Layer 5 of a small transformer language model trained on English Wikipedia (15 layers, counted from 0, width 96).
In attention head 1, each number of a token's query is one row of weights dot the token's vector x plus its bias. The head spreads its attention over the tokens so far by the softmax of query dot key.

Query weights of the head. A number n stands for (n - 500) times 0.0025.
q0 (bias 0.044): 567,419,463,511,501,444,662,535,464,468,573,481,597,459,630,469,432,521,598,521,571,641,506,448,485,473,465,489,406,445,279,513,585,393,329,546,614,744,400,463,537,333,627,486,545,617,390,515,485,579,610,636,615,414,452,469,382,519,511,496,725,552,551,697,587,613,469,396,380,504,602,355,659,580,448,462,324,556,297,351,482,516,229,454,536,582,529,693,377,336,596,456,375,498,405,417
q1 (bias 0.122): 462,432,513,575,375,350,361,510,567,493,477,339,345,595,417,496,507,519,363,523,607,536,452,453,551,508,503,506,599,371,510,509,460,503,420,555,627,684,340,625,512,375,405,508,469,441,587,620,444,427,654,424,619,492,506,499,543,699,348,502,443,546,505,366,359,538,647,590,450,571,501,431,537,533,726,487,610,568,400,599,494,471,412,557,533,678,383,548,420,490,592,467,506,419,343,493
q2 (bias -0.111): 412,782,503,546,526,444,299,440,537,525,491,620,401,444,556,456,654,300,603,524,465,508,641,551,464,639,452,447,550,394,673,425,364,578,480,404,491,345,539,348,269,575,363,683,470,718,507,649,414,285,347,383,592,570,468,584,466,375,536,378,488,501,782,530,411,319,350,463,521,486,449,766,571,698,635,482,732,461,628,482,510,510,634,552,542,577,346,340,519,783,549,465,444,391,360,511
q3 (bias -0.512): 343,258,500,757,454,340,608,350,494,601,495,334,613,500,533,461,349,665,496,714,458,358,420,490,498,440,517,578,348,356,426,615,469,521,514,513,630,609,371,648,532,287,611,296,706,622,540,400,549,692,534,665,596,534,510,458,461,393,340,547,349,434,496,437,541,533,768,277,457,563,519,706,525,491,464,556,374,569,393,405,471,531,509,574,502,398,611,382,436,508,386,553,591,478,820,582
q4 (bias -0.234): 650,579,698,361,394,503,462,634,673,518,570,542,415,426,553,435,494,402,541,383,531,485,410,508,543,544,583,418,560,514,545,456,508,423,410,547,385,413,434,404,581,499,326,575,467,572,499,687,451,427,362,277,525,760,544,445,521,358,462,445,529,572,682,553,439,539,494,458,514,549,417,625,485,470,501,516,495,505,597,554,438,340,808,707,545,530,397,497,625,507,534,409,264,579,378,538
q5 (bias -0.617): 374,254,604,642,788,375,531,320,328,322,647,586,573,572,513,383,420,954,405,458,376,503,580,547,354,521,639,714,254,415,430,782,509,493,577,367,662,612,856,543,761,390,810,368,661,544,547,323,598,578,705,495,497,303,331,289,548,436,391,532,182,425,285,76,571,272,743,659,583,571,414,356,528,602,418,396,350,566,472,549,715,388,429,662,339,384,575,526,466,553,626,321,604,493,739,522
q6 (bias 0.309): 600,457,517,384,391,635,582,511,590,507,468,446,466,656,520,494,597,459,566,632,621,521,591,492,506,484,412,471,524,528,463,339,522,458,353,584,310,503,446,584,388,523,378,472,489,535,478,636,483,485,465,514,472,592,558,664,508,467,529,459,589,628,554,575,436,417,510,537,525,424,543,406,433,575,499,662,557,379,424,426,357,488,471,660,558,492,412,487,521,557,452,465,331,431,450,484
q7 (bias 1.112): 496,690,459,290,159,744,479,646,679,862,247,393,406,687,591,714,681,179,520,509,739,546,329,598,750,550,527,349,480,700,568,264,595,434,427,634,80,386,279,616,200,525,105,739,389,399,182,667,490,336,257,368,418,880,774,624,611,326,402,505,549,752,884,733,639,418,468,582,286,781,462,496,413,464,701,517,573,489,650,188,16,665,433,414,963,577,558,326,441,630,194,537,321,444,289,400
q8 (bias 0.214): 537,459,520,558,508,352,524,387,503,393,610,406,360,452,408,565,454,587,636,482,482,534,462,379,615,492,547,532,533,384,517,631,586,547,512,349,521,420,582,498,463,599,606,527,498,527,470,624,475,464,410,607,479,410,247,511,469,509,545,609,441,560,461,546,525,431,463,583,721,529,584,619,445,625,625,480,283,445,534,380,588,517,468,480,506,589,455,426,551,338,412,601,322,423,319,591
q9 (bias 0.297): 525,481,447,403,397,582,609,513,502,705,297,377,458,600,601,536,550,483,556,542,655,540,385,407,548,541,571,620,466,541,366,540,472,407,431,669,452,456,279,534,500,535,398,491,518,469,477,575,498,534,476,624,545,583,489,695,357,410,486,536,363,507,527,514,570,463,627,441,431,537,490,374,550,598,387,594,520,408,373,486,400,608,402,598,577,482,644,459,317,539,501,454,344,534,441,484
q10 (bias -0.001): 525,375,454,389,401,546,502,554,410,736,328,489,567,647,513,506,471,429,361,552,561,513,296,508,487,538,527,588,249,531,449,515,553,469,595,562,598,573,300,592,396,380,557,417,497,422,418,368,474,623,560,582,537,526,598,621,435,409,436,639,433,444,620,417,634,508,606,540,451,603,535,461,466,474,359,420,495,520,394,489,358,643,419,539,531,472,603,487,393,577,492,463,567,518,750,319
q11 (bias -0.321): 423,571,469,617,612,430,494,503,551,384,652,634,595,274,434,483,352,486,490,477,401,363,533,504,517,508,427,374,696,477,679,424,411,646,568,381,555,552,674,448,581,398,470,469,482,578,578,394,407,479,569,521,533,405,502,363,593,668,501,340,569,287,339,618,431,651,407,432,536,436,457,671,485,364,561,512,446,617,564,511,617,443,615,273,383,527,422,611,618,374,518,597,666,536,536,585
q12 (bias 0.175): 568,321,494,513,456,509,538,556,414,554,376,474,474,725,642,437,555,535,328,615,434,563,448,427,400,513,517,508,278,595,456,559,619,350,605,544,414,651,359,673,417,343,412,447,527,410,470,557,560,503,621,448,549,708,526,633,499,341,396,634,466,605,605,290,779,406,611,596,449,583,544,513,361,591,478,506,549,569,458,559,442,484,486,589,449,517,558,409,349,511,576,345,602,385,667,412
q13 (bias 0.254): 497,446,474,404,339,569,604,509,485,712,295,310,527,634,556,507,541,478,537,565,645,555,448,459,514,526,558,593,387,561,404,597,468,467,439,616,400,466,294,539,420,584,448,496,568,488,450,622,533,490,512,583,499,552,527,652,440,433,451,508,439,560,557,464,603,479,636,518,372,529,484,430,526,534,417,486,518,443,374,467,364,643,383,554,646,458,624,452,403,610,434,473,376,486,562,457
q14 (bias 0.265): 572,399,522,301,408,597,547,511,533,587,339,393,499,725,549,535,604,530,404,495,582,523,357,451,507,539,567,571,293,534,439,536,607,424,511,653,473,501,263,570,477,409,463,550,499,425,397,524,587,538,553,539,447,631,511,602,446,350,450,602,368,609,674,371,579,410,636,583,419,640,490,420,484,602,463,491,558,487,378,510,362,599,487,654,582,478,609,412,381,576,575,369,382,503,600,405
q15 (bias 0.450): 533,351,527,391,500,586,575,584,468,574,431,337,422,694,584,537,543,550,449,589,600,513,439,466,484,556,525,543,325,544,407,507,651,451,469,607,350,569,315,547,505,431,346,523,482,518,393,633,609,466,621,452,450,712,491,661,467,255,422,680,407,632,586,301,675,306,679,584,460,618,466,540,449,641,441,555,529,555,363,505,353,459,459,713,566,580,592,336,329,488,618,416,394,495,541,466
q16 (bias 0.025): 391,396,646,539,502,611,430,390,366,514,612,555,336,696,452,588,495,629,442,318,329,353,284,520,593,592,650,652,351,502,417,562,640,383,717,461,722,528,510,539,530,405,664,495,533,504,424,242,636,571,491,495,451,492,386,594,502,453,368,698,288,463,630,122,516,295,556,545,408,571,397,492,441,609,605,362,350,643,664,603,534,491,631,798,461,432,511,347,504,337,547,377,454,616,519,403
q17 (bias -0.145): 380,507,526,556,553,547,540,530,589,500,358,388,569,401,487,527,634,402,430,487,468,436,793,553,502,324,606,447,488,606,533,482,462,573,402,370,505,541,508,510,442,540,545,469,664,482,687,628,546,262,513,468,382,445,523,319,702,559,617,594,598,521,673,476,477,509,488,479,303,290,439,489,384,287,562,533,598,781,342,606,400,454,445,409,523,422,470,472,561,472,394,394,557,511,482,636
q18 (bias 0.349): 599,361,517,392,431,530,638,569,551,624,364,360,450,683,579,543,507,432,499,641,604,522,472,413,489,507,516,518,400,526,437,520,541,467,494,620,385,530,329,556,471,437,376,507,509,463,442,626,605,473,579,497,472,702,436,662,466,273,417,609,430,590,570,432,642,407,629,537,516,555,457,577,509,571,445,590,541,484,361,501,366,468,453,608,576,558,539,357,320,488,605,487,391,487,535,504
q19 (bias -0.052): 363,445,409,536,429,475,586,642,532,727,439,427,543,391,671,574,292,411,336,510,467,511,305,424,568,468,559,481,418,597,562,543,491,597,624,630,578,525,330,580,549,159,361,463,503,417,467,271,499,515,739,485,660,586,585,501,460,529,381,448,455,249,534,541,591,701,568,290,376,572,484,746,481,418,521,532,507,611,463,471,529,539,426,276,468,561,666,457,423,418,594,547,710,673,669,504
q20 (bias 0.160): 563,412,503,356,554,531,530,567,531,485,361,410,603,598,513,491,623,466,452,535,550,551,558,498,421,462,520,553,416,591,504,463,514,468,386,587,339,503,401,518,479,556,450,526,589,506,473,693,609,476,608,440,444,623,552,536,466,231,526,545,373,654,540,465,567,377,625,651,444,481,392,396,422,525,382,517,738,512,336,600,363,495,459,610,513,578,539,466,337,606,618,336,489,516,584,503
q21 (bias 0.255): 441,600,501,502,458,587,635,445,538,450,607,513,444,439,541,529,501,582,683,517,578,508,577,517,571,656,427,631,635,537,443,475,400,386,477,630,401,303,528,476,541,676,360,533,497,661,578,701,528,412,402,501,446,492,396,540,383,459,526,397,585,484,457,531,403,367,414,360,448,462,486,393,741,616,547,488,525,346,503,471,460,358,538,773,452,428,510,549,495,470,533,546,373,627,211,580
q22 (bias -0.286): 528,657,427,553,467,430,384,414,528,524,532,611,577,420,356,503,474,469,610,374,451,466,484,558,550,508,478,500,673,378,513,479,402,600,456,344,607,430,736,415,506,579,645,516,478,467,504,297,335,633,358,627,541,268,551,484,526,711,500,335,468,454,385,679,316,697,352,501,544,447,481,431,576,372,521,477,378,402,688,427,659,627,554,282,553,452,483,666,675,536,369,637,503,469,438,456
q23 (bias -0.131): 590,425,528,382,623,457,351,561,425,497,432,552,496,602,496,461,535,376,278,451,320,611,403,553,410,435,545,401,455,503,501,507,622,439,552,474,558,605,556,567,558,334,572,463,406,322,431,332,513,618,630,416,642,620,671,438,563,465,455,545,383,521,490,510,551,503,491,609,554,621,463,500,378,431,457,504,519,510,547,583,679,546,491,405,479,600,449,477,417,521,636,439,680,389,715,404
q24 (bias 0.205): 523,437,469,418,424,558,665,427,561,606,408,477,353,600,564,537,439,540,663,566,733,451,422,393,483,580,459,567,510,477,442,518,424,443,493,596,382,533,346,541,473,569,403,442,494,556,470,599,601,473,492,629,454,607,311,717,388,355,448,479,448,507,466,495,513,440,644,418,560,496,516,542,658,600,464,583,491,438,419,484,398,528,476,639,490,485,516,469,419,510,570,517,270,504,376,505
q25 (bias 0.059): 551,561,587,392,376,515,274,404,432,601,463,562,440,668,453,563,623,539,497,285,455,522,315,433,526,486,578,688,376,516,453,534,523,377,542,533,687,467,353,476,557,588,711,582,471,428,420,354,513,753,420,508,559,469,440,555,428,477,477,592,263,586,672,300,478,390,558,585,491,576,387,276,515,548,477,384,547,429,650,653,444,647,581,731,587,423,457,458,453,442,472,347,360,544,480,387
q26 (bias 0.047): 408,482,615,562,503,492,513,374,314,481,552,418,376,614,466,518,600,615,497,479,258,572,498,542,587,551,655,709,379,478,368,736,667,399,511,431,702,405,600,470,475,675,643,478,499,541,455,570,497,445,455,457,435,407,422,480,485,526,506,764,530,611,617,255,531,339,436,578,458,524,512,356,470,601,645,304,311,443,562,492,509,462,429,864,514,393,544,372,441,405,409,493,416,474,331,472
q27 (bias 0.013): 441,480,568,607,536,434,438,372,327,502,560,583,413,614,501,477,598,540,421,405,130,582,433,554,578,451,668,683,356,486,476,589,662,452,656,427,730,413,653,601,473,450,687,507,494,511,451,442,475,530,521,407,512,392,417,423,518,486,412,812,491,489,608,276,649,310,391,623,501,550,473,439,414,578,624,370,440,457,648,591,502,387,526,752,420,498,434,312,455,337,474,435,514,561,429,481
q28 (bias -0.040): 518,658,373,310,438,530,479,504,624,696,245,441,538,483,603,544,620,359,606,396,725,488,557,422,532,524,541,512,574,550,496,505,333,428,327,505,558,489,344,545,428,660,580,431,547,349,487,518,428,511,406,615,585,434,479,412,598,603,653,379,463,578,603,601,302,618,565,440,400,441,422,238,764,301,525,472,675,446,410,531,439,713,435,504,627,327,464,580,454,688,420,492,359,574,347,393
q29 (bias 0.457): 551,407,574,438,536,592,530,499,470,428,534,420,391,695,558,472,608,612,484,555,585,568,469,472,424,530,511,518,367,541,440,549,616,402,490,600,317,507,352,484,522,539,406,570,505,499,423,717,649,457,572,437,410,663,418,605,433,227,484,641,407,645,575,250,624,221,594,567,505,586,430,471,462,684,464,540,581,463,454,584,405,412,508,812,519,577,469,361,371,496,609,335,389,501,475,554
q30 (bias 0.023): 660,399,526,347,549,443,436,472,621,364,481,657,391,432,531,514,593,440,508,316,425,562,524,408,486,425,518,412,658,533,619,374,479,436,627,590,329,541,392,589,609,372,412,490,584,446,598,513,687,441,527,423,455,710,333,375,585,331,528,483,414,622,583,552,552,425,496,446,623,462,409,603,500,476,516,694,716,589,550,693,455,349,680,475,387,594,353,378,531,392,668,376,523,523,494,709
q31 (bias 0.153): 450,377,618,567,596,420,580,608,364,444,613,384,484,474,606,431,394,538,350,676,361,615,420,570,471,500,516,497,441,472,488,528,670,514,668,551,486,543,601,533,553,309,346,499,400,603,512,581,480,465,704,382,486,656,577,491,438,387,393,685,627,396,342,515,750,395,478,518,619,582,639,757,272,648,426,499,317,435,364,418,552,323,453,465,350,651,527,382,397,434,624,483,682,491,633,543

Each question shows a short text with each token's key, already scaled and adjusted for position as the last token sees it. A number n stands for (n - 500) times 0.0032.

Then comes the last token's vector x. A number n stands for (n - 500) times 0.0032.

0 "ol": 474,538,509,392,446,332,739,445,481,492,463,546,442,490,457,440,414,478,474,542,469,518,554,491,501,461,450,434,539,429,467,479
1 "ine": 435,476,517,436,408,308,847,450,499,515,469,504,422,514,467,455,425,480,465,477,474,529,581,463,536,450,467,407,559,434,455,440
2 " Rec": 478,477,501,421,446,365,818,433,521,465,439,524,442,451,468,468,467,460,473,470,480,524,546,497,481,482,483,518,466,472,518,507
3 "ords": 567,476,533,480,460,336,744,472,524,523,494,492,464,501,508,487,494,480,500,521,466,497,518,488,543,517,503,496,537,480,504,471
4 " par": 527,482,533,417,414,361,779,419,513,454,461,533,460,453,466,461,476,461,465,464,468,503,548,501,519,475,479,482,512,457,526,480
5 "ent": 516,564,576,363,431,320,833,417,492,455,424,546,438,456,438,422,433,550,448,494,452,507,573,507,468,434,474,471,553,412,512,436
6 " Vir": 511,493,586,465,460,365,748,412,549,446,423,547,423,445,460,447,516,455,446,467,449,543,551,478,496,492,521,506,495,474,486,464
7 "gin": 434,475,569,416,399,274,908,445,481,496,451,507,472,495,476,459,468,586,478,455,490,526,525,472,509,478,501,499,593,465,524,420
x: 624,592,469,469,462,548,554,576,409,509,539,493,451,529,500,512,494,458,539,530,567,540,536,564,435,532,534,517,598,588,488,543,474,523,499,617,402,460,550,352,580,482,378,425,606,559,380,494,556,368,423,440,445,451,575,554,494,492,455,463,550,510,383,466,500,498,401,426,424,540,529,507,526,470,506,446,458,558,608,372,515,482,590,551,708,438,514,502,508,384,49,651,668,473,454,538
Which two tokens does the last token look at most, in order? 1 "ine", 7 "gin"

0 "===": 502,472,483,430,408,383,802,449,531,506,455,460,491,480,495,490,497,453,499,439,507,517,500,539,479,567,536,600,521,534,575,500
1 "In": 516,521,521,466,440,398,774,429,509,495,436,493,462,495,469,468,451,545,480,449,508,556,514,456,489,485,551,579,501,508,516,489
2 "===\n\n": 416,550,466,452,381,445,728,409,500,492,470,484,511,463,485,482,545,424,473,501,491,555,482,564,451,527,596,659,427,521,512,593
3 "|": 495,460,497,391,363,424,775,420,499,461,424,492,472,460,478,450,486,496,457,445,491,523,532,541,448,532,511,562,513,497,588,464
4 " Date": 510,518,530,467,432,367,825,512,484,538,555,415,576,552,586,590,609,488,570,522,560,479,417,544,512,565,588,644,482,584,535,524
5 " |": 575,519,489,493,351,430,735,440,491,476,482,498,510,473,509,493,566,456,481,495,489,493,486,547,469,529,518,570,437,520,527,534
6 " P": 485,521,568,419,456,408,705,430,481,455,476,514,478,475,491,473,516,503,467,490,498,484,530,536,449,504,505,554,471,480,533,497
7 "osition": 455,469,547,459,437,329,844,491,524,516,516,467,510,517,539,510,579,469,528,493,489,465,507,547,491,571,567,602,489,508,470,491
x: 391,583,464,618,504,461,542,509,454,507,627,402,549,493,420,599,490,607,555,594,459,609,505,502,520,514,443,495,601,481,508,584,374,591,513,466,385,522,576,633,540,452,468,365,418,418,205,416,468,425,584,621,515,474,518,500,476,535,479,442,470,414,541,519,632,465,383,570,534,467,475,570,563,522,467,542,565,550,597,539,328,426,592,567,555,377,672,364,473,407,565,460,498,431,615,480
Which token does the last token look at most, and with what share of its attention? 4 " Date", with about 30%

0 "4": 453,528,526,459,396,306,886,412,540,450,445,548,441,453,451,431,461,550,440,469,457,444,567,508,485,447,446,458,505,419,548,458
1 " |": 433,539,459,487,351,427,689,437,510,473,456,509,466,470,480,450,528,532,460,484,471,511,519,510,477,517,516,558,503,479,556,462
2 " ": 543,406,427,397,361,361,827,398,470,427,426,575,448,442,426,417,532,543,425,523,430,509,565,503,479,458,464,528,483,421,543,452
3 "3": 592,473,512,487,425,357,871,426,525,457,466,535,503,482,481,468,503,581,490,493,504,427,506,539,494,457,457,520,494,463,594,479
4 " |\n": 520,381,478,398,339,371,778,413,532,478,464,519,464,463,438,433,450,464,446,483,452,512,560,519,468,493,514,556,510,460,457,518
5 "|": 550,515,513,402,367,418,758,431,506,461,432,487,472,467,473,447,471,507,450,436,485,512,540,535,438,528,519,556,526,488,565,455
6 " Japan": 535,568,537,452,451,380,801,493,454,540,555,444,525,554,550,514,472,458,518,514,530,476,495,554,502,539,477,489,604,507,471,449
7 " |": 455,558,477,506,362,459,648,437,473,465,490,508,503,467,493,477,554,484,460,505,479,477,502,561,439,529,521,587,452,502,526,523
x: 513,440,536,458,487,429,463,489,658,516,558,472,547,691,469,533,488,494,339,465,524,506,375,523,501,466,548,487,439,575,517,531,547,524,533,436,399,493,579,639,464,472,479,533,493,469,404,458,538,550,575,513,560,603,544,529,940,412,474,469,185,486,477,496,533,505,595,575,516,596,356,529,515,492,490,504,548,503,621,405,349,544,451,449,417,479,488,462,474,532,546,516,526,524,487,424
Which token does the last token look at most, and with what share of its attention? 6 " Japan", with about 80%

0 "F": 499,507,568,496,438,374,828,409,478,439,443,568,473,443,427,424,452,476,450,516,441,504,541,496,471,446,447,473,445,437,521,526
1 " |": 441,542,465,499,353,436,684,431,495,466,455,521,473,460,474,445,528,522,459,499,469,507,519,524,470,514,501,557,495,478,562,470
2 " E": 488,511,538,466,419,375,823,445,493,462,473,511,508,482,479,471,495,497,481,497,484,470,517,517,468,475,496,548,444,488,520,515
3 "N": 520,479,541,491,441,398,746,451,513,472,470,512,485,495,475,451,489,540,480,492,501,478,520,496,472,499,493,531,496,467,535,466
4 "G": 567,474,547,469,429,333,857,449,528,453,501,520,485,468,485,432,490,498,463,500,460,429,548,533,435,520,470,516,491,430,535,480
5 " |": 564,518,471,495,350,430,688,424,497,456,442,536,461,448,463,430,522,517,450,498,455,507,534,520,474,504,482,541,495,463,569,464
6 " J": 536,508,554,438,443,352,753,461,495,474,483,506,490,494,494,481,512,483,481,515,480,501,496,501,471,492,512,512,455,499,481,508
7 "ac": 437,488,564,438,423,327,811,433,508,472,476,554,471,467,454,426,514,449,449,505,438,519,573,481,510,469,490,490,488,416,466,468
x: 412,455,527,422,579,596,497,463,533,555,519,522,490,375,754,629,447,610,506,653,481,556,525,489,569,447,457,538,533,524,468,432,405,422,478,603,600,461,507,572,572,503,549,490,416,503,369,507,489,549,506,468,237,547,705,563,333,528,440,408,500,454,533,432,496,458,533,471,544,502,489,452,598,406,585,354,473,513,555,256,540,495,381,492,797,457,425,528,597,534,472,566,526,506,462,426
Which token does the last token look at most, and with what share of its attention? 6 " J", with about 30%

0 "25": 482,496,520,439,425,290,934,421,495,454,440,531,496,469,468,483,450,566,492,509,488,516,453,485,503,396,465,492,454,486,576,543
1 " |": 432,538,459,487,353,430,688,439,508,474,458,505,472,471,485,458,535,529,466,482,478,513,510,514,479,520,518,562,498,486,563,467
2 " M": 481,500,534,414,439,373,726,426,483,445,480,543,462,473,472,442,509,499,445,526,453,497,551,506,466,488,502,531,493,441,513,474
3 "F": 541,482,552,499,445,393,824,427,494,438,466,543,494,460,452,441,482,504,464,491,461,480,524,506,468,467,473,515,447,453,532,513
4 " |": 559,461,465,492,351,432,683,431,497,463,453,523,469,457,474,446,531,522,458,493,466,507,521,523,475,511,495,552,496,473,568,468
5 " ": 467,583,456,405,373,376,807,401,460,427,439,577,461,441,428,428,540,519,431,540,431,517,548,504,487,453,460,533,466,432,538,471
6 "18": 448,509,522,437,450,286,921,444,489,462,450,520,526,483,486,501,523,620,511,496,496,541,417,479,518,439,508,563,495,515,628,486
7 " |": 439,548,485,469,339,414,705,424,491,446,445,532,467,443,472,438,544,536,449,486,464,489,532,534,462,516,490,553,501,462,584,452
x: 527,459,534,477,487,542,431,503,772,543,550,470,505,700,420,669,455,435,395,427,549,465,407,556,658,485,537,486,533,580,548,393,510,495,533,496,396,505,547,680,476,498,535,478,474,461,346,452,562,582,559,478,482,509,601,491,858,444,489,490,175,464,428,514,473,523,552,454,506,572,332,513,434,501,506,474,517,505,615,337,450,490,524,486,502,461,497,558,476,503,476,524,520,490,507,474
Which token does the last token look at most, and with what share of its attention? 6 "18", with about 30%

0 "P": 470,506,532,420,430,376,762,421,527,459,440,548,447,459,450,414,441,473,442,501,444,465,601,514,468,492,432,471,503,409,565,453
1 "ro": 456,487,517,424,420,371,771,419,478,475,461,548,442,472,451,426,441,485,441,500,466,483,590,497,477,442,454,453,500,404,450,486
2 "f": 479,461,556,451,424,355,775,399,486,430,430,582,406,439,402,399,430,509,418,490,410,504,596,467,465,409,453,452,484,387,470,485
3 "ile": 518,493,540,436,439,308,819,452,482,514,485,508,435,515,475,460,444,504,476,532,475,515,559,461,514,449,471,439,535,438,449,463
4 " |": 563,469,465,488,355,438,678,434,498,470,453,517,464,462,476,447,523,517,458,490,469,512,523,520,474,514,495,551,498,475,567,468
5 " S": 520,536,527,443,440,419,741,419,504,435,458,535,454,460,449,426,486,499,424,458,440,499,575,481,445,472,520,543,465,443,461,478
6 "ign": 468,518,503,448,464,355,820,489,511,518,518,489,547,522,530,529,514,468,536,547,510,468,475,546,498,477,520,533,466,509,480,545
7 "ing": 453,483,584,458,404,322,888,466,455,504,499,485,497,500,499,473,522,563,484,481,495,470,540,526,488,516,510,537,559,459,509,439
x: 553,441,517,557,517,557,596,521,433,490,506,418,468,517,565,552,413,549,578,487,549,502,446,561,534,515,517,516,702,503,587,615,411,516,440,524,270,496,526,578,484,484,439,543,533,507,348,525,476,402,462,442,527,561,635,431,565,554,497,425,670,518,448,541,460,453,554,493,423,542,433,486,448,508,482,322,530,572,553,381,502,512,537,494,784,502,630,569,457,356,395,475,535,519,476,529
Which token does the last token look at most? 3 "ile"

0 " V": 525,511,510,457,446,384,726,429,485,455,436,543,435,462,460,445,489,505,459,494,479,530,558,487,482,484,469,493,501,458,549,458
1 "all": 467,428,496,460,438,360,714,476,449,502,490,507,467,512,494,481,488,492,494,513,476,505,543,494,515,468,464,445,539,460,469,456
2 "i": 410,514,483,439,375,317,783,487,475,550,536,487,471,554,492,451,421,475,471,503,488,492,588,485,528,481,419,392,582,423,463,419
3 " Le": 444,499,537,463,449,416,717,436,459,469,461,510,459,471,473,466,442,478,463,494,494,506,533,509,474,467,471,486,500,480,478,493
4 "ad": 527,509,531,485,425,332,774,472,499,511,479,516,452,517,481,457,441,478,477,481,479,501,573,468,523,493,446,400,561,447,463,414
5 ":": 505,543,490,426,359,421,695,427,519,445,421,535,439,454,452,436,481,528,440,458,461,476,566,513,471,472,454,498,510,458,565,440
6 " Br": 475,498,597,414,409,377,817,423,439,451,453,535,489,466,468,468,478,474,473,505,487,523,507,502,475,469,468,510,468,496,520,514
7 "un": 477,441,542,474,469,411,731,437,496,483,465,526,461,485,479,464,481,489,467,499,501,489,548,511,478,487,502,481,506,461,482,481
x: 234,479,476,520,575,424,445,588,500,550,356,419,478,451,510,626,547,663,603,624,461,470,517,439,517,602,486,541,560,495,338,454,412,355,513,464,412,475,483,576,483,507,515,504,555,519,396,502,446,399,545,488,445,551,674,536,538,611,554,592,427,510,425,499,495,569,482,553,393,446,611,500,609,483,464,388,474,356,476,399,411,608,452,541,444,499,544,593,471,535,478,553,535,584,467,442
Which token does the last token look at most? 2 "i"

0 "o": 479,558,482,440,395,380,743,442,467,509,473,516,447,499,463,435,433,484,451,503,484,500,589,499,515,449,451,418,572,415,466,440
1 " Le": 517,549,523,456,449,416,711,440,466,478,453,504,456,476,474,467,435,486,469,489,499,511,530,504,483,469,472,479,517,484,488,482
2 "ad": 493,472,524,469,418,329,779,473,504,517,469,511,450,518,481,458,430,478,480,477,483,508,571,466,529,491,447,396,570,453,469,411
3 ":": 530,470,469,434,354,428,692,430,522,447,425,529,443,459,455,440,482,530,441,459,463,474,563,512,469,469,461,502,509,462,557,445
4 " Sh": 526,491,541,430,447,418,708,458,464,475,477,490,484,500,502,491,470,508,483,485,497,484,512,510,475,467,484,489,505,493,491,490
5 "o": 527,563,508,448,411,415,711,451,442,512,495,509,467,512,478,446,452,501,462,512,503,479,577,515,507,468,442,429,582,420,472,434
6 "z": 444,581,531,445,421,352,731,430,482,464,474,558,425,483,441,391,408,523,429,500,448,486,599,466,466,447,425,439,535,390,460,445
7 "o": 430,500,519,454,412,414,711,450,440,508,497,512,469,509,476,445,449,500,461,517,502,474,577,519,503,462,437,428,575,418,471,441
x: 470,433,519,451,505,508,634,524,567,523,386,512,560,639,539,659,474,522,501,504,679,614,465,588,502,515,506,526,576,398,364,453,411,474,520,412,382,508,507,456,563,473,520,500,575,545,312,475,382,434,446,457,244,459,615,438,438,554,544,441,579,461,416,537,565,465,483,621,542,440,534,421,430,534,504,405,475,626,565,421,643,630,423,447,511,527,555,499,451,549,495,488,444,533,468,380
Which token does the last token look at most? 2 "ad"

0 "ird": 456,511,503,426,402,303,808,494,523,505,497,477,482,517,510,491,471,492,496,481,473,473,533,499,488,479,496,477,514,478,468,473
1 ":": 458,499,455,422,352,415,709,430,528,452,429,518,442,462,455,445,467,520,445,454,467,490,552,504,474,467,476,509,506,471,551,460
2 " Tom": 460,542,507,450,446,389,714,516,514,538,496,439,533,549,556,552,517,515,543,464,536,533,446,470,559,526,534,531,572,574,544,438
3 "my": 536,466,568,447,477,370,688,456,484,486,510,492,459,505,502,457,457,510,481,493,487,436,549,542,482,526,468,470,591,451,505,418
4 " C": 552,534,563,366,419,343,834,434,449,465,444,518,472,473,462,456,450,514,472,494,490,518,527,497,470,462,453,489,487,470,553,478
5 "amp": 472,551,513,467,467,378,707,437,544,463,483,513,461,477,487,476,567,523,467,487,456,489,520,490,486,510,580,564,478,467,460,482
6 "b": 495,509,526,470,451,348,787,449,496,477,482,525,456,487,453,428,453,488,434,502,426,503,565,472,467,461,509,486,490,431,411,504
7 "ell": 379,424,554,404,426,339,721,445,477,466,465,544,421,485,457,420,444,520,454,514,463,463,595,515,471,481,421,438,582,410,480,409
x: 457,524,462,448,514,541,535,545,555,612,504,474,483,502,670,380,514,552,508,586,509,694,544,545,550,439,523,534,570,434,580,482,502,495,530,370,458,541,482,509,494,545,481,367,547,414,389,474,511,390,404,614,298,390,546,574,349,511,406,533,305,626,410,548,399,471,436,475,458,605,532,496,504,378,504,538,428,578,521,515,437,506,477,466,656,490,594,327,528,505,424,587,441,599,529,493
Which token does the last token look at most? 2 " Tom"

0 " |\n": 567,588,438,406,329,386,767,410,527,483,460,513,468,470,443,447,445,475,454,481,470,519,542,515,476,484,508,549,511,470,473,521
1 "|": 458,533,469,405,362,433,748,429,502,467,435,483,474,472,476,451,475,504,451,439,490,520,533,534,440,529,527,564,526,494,562,460
2 " ": 556,430,455,412,398,409,782,417,443,444,463,539,505,465,469,490,560,490,462,508,481,492,514,553,454,483,492,553,423,490,515,529
3 "26": 507,496,527,448,445,353,878,440,433,467,500,503,557,503,502,517,476,548,510,531,529,477,424,551,466,418,466,521,441,519,537,578
4 " |": 561,458,494,493,343,458,675,421,463,438,469,529,502,444,483,462,544,511,448,504,482,452,509,577,426,513,485,566,455,488,567,513
5 " M": 520,488,563,432,442,385,711,428,475,451,486,533,469,479,477,449,516,497,447,527,463,496,543,509,459,499,515,543,495,452,502,478
6 "F": 475,519,554,513,449,402,809,432,483,445,480,528,505,469,461,450,491,496,465,493,470,475,516,516,456,483,495,536,445,466,514,522
7 " |": 445,547,489,489,340,448,685,419,469,443,462,533,490,444,480,456,544,500,451,508,470,473,514,563,445,511,476,556,461,480,573,503
x: 552,462,535,460,494,446,436,511,701,516,551,477,520,685,438,649,458,465,386,444,582,442,380,514,571,437,530,488,479,560,527,446,538,508,540,429,418,487,566,690,475,480,487,525,472,442,305,449,579,579,529,517,526,569,554,503,938,438,466,477,195,525,513,498,512,492,543,599,511,591,341,535,524,500,516,498,508,523,629,438,368,513,490,479,442,473,461,510,477,494,507,512,539,515,485,442
Which token does the last token look at most? 3 "26"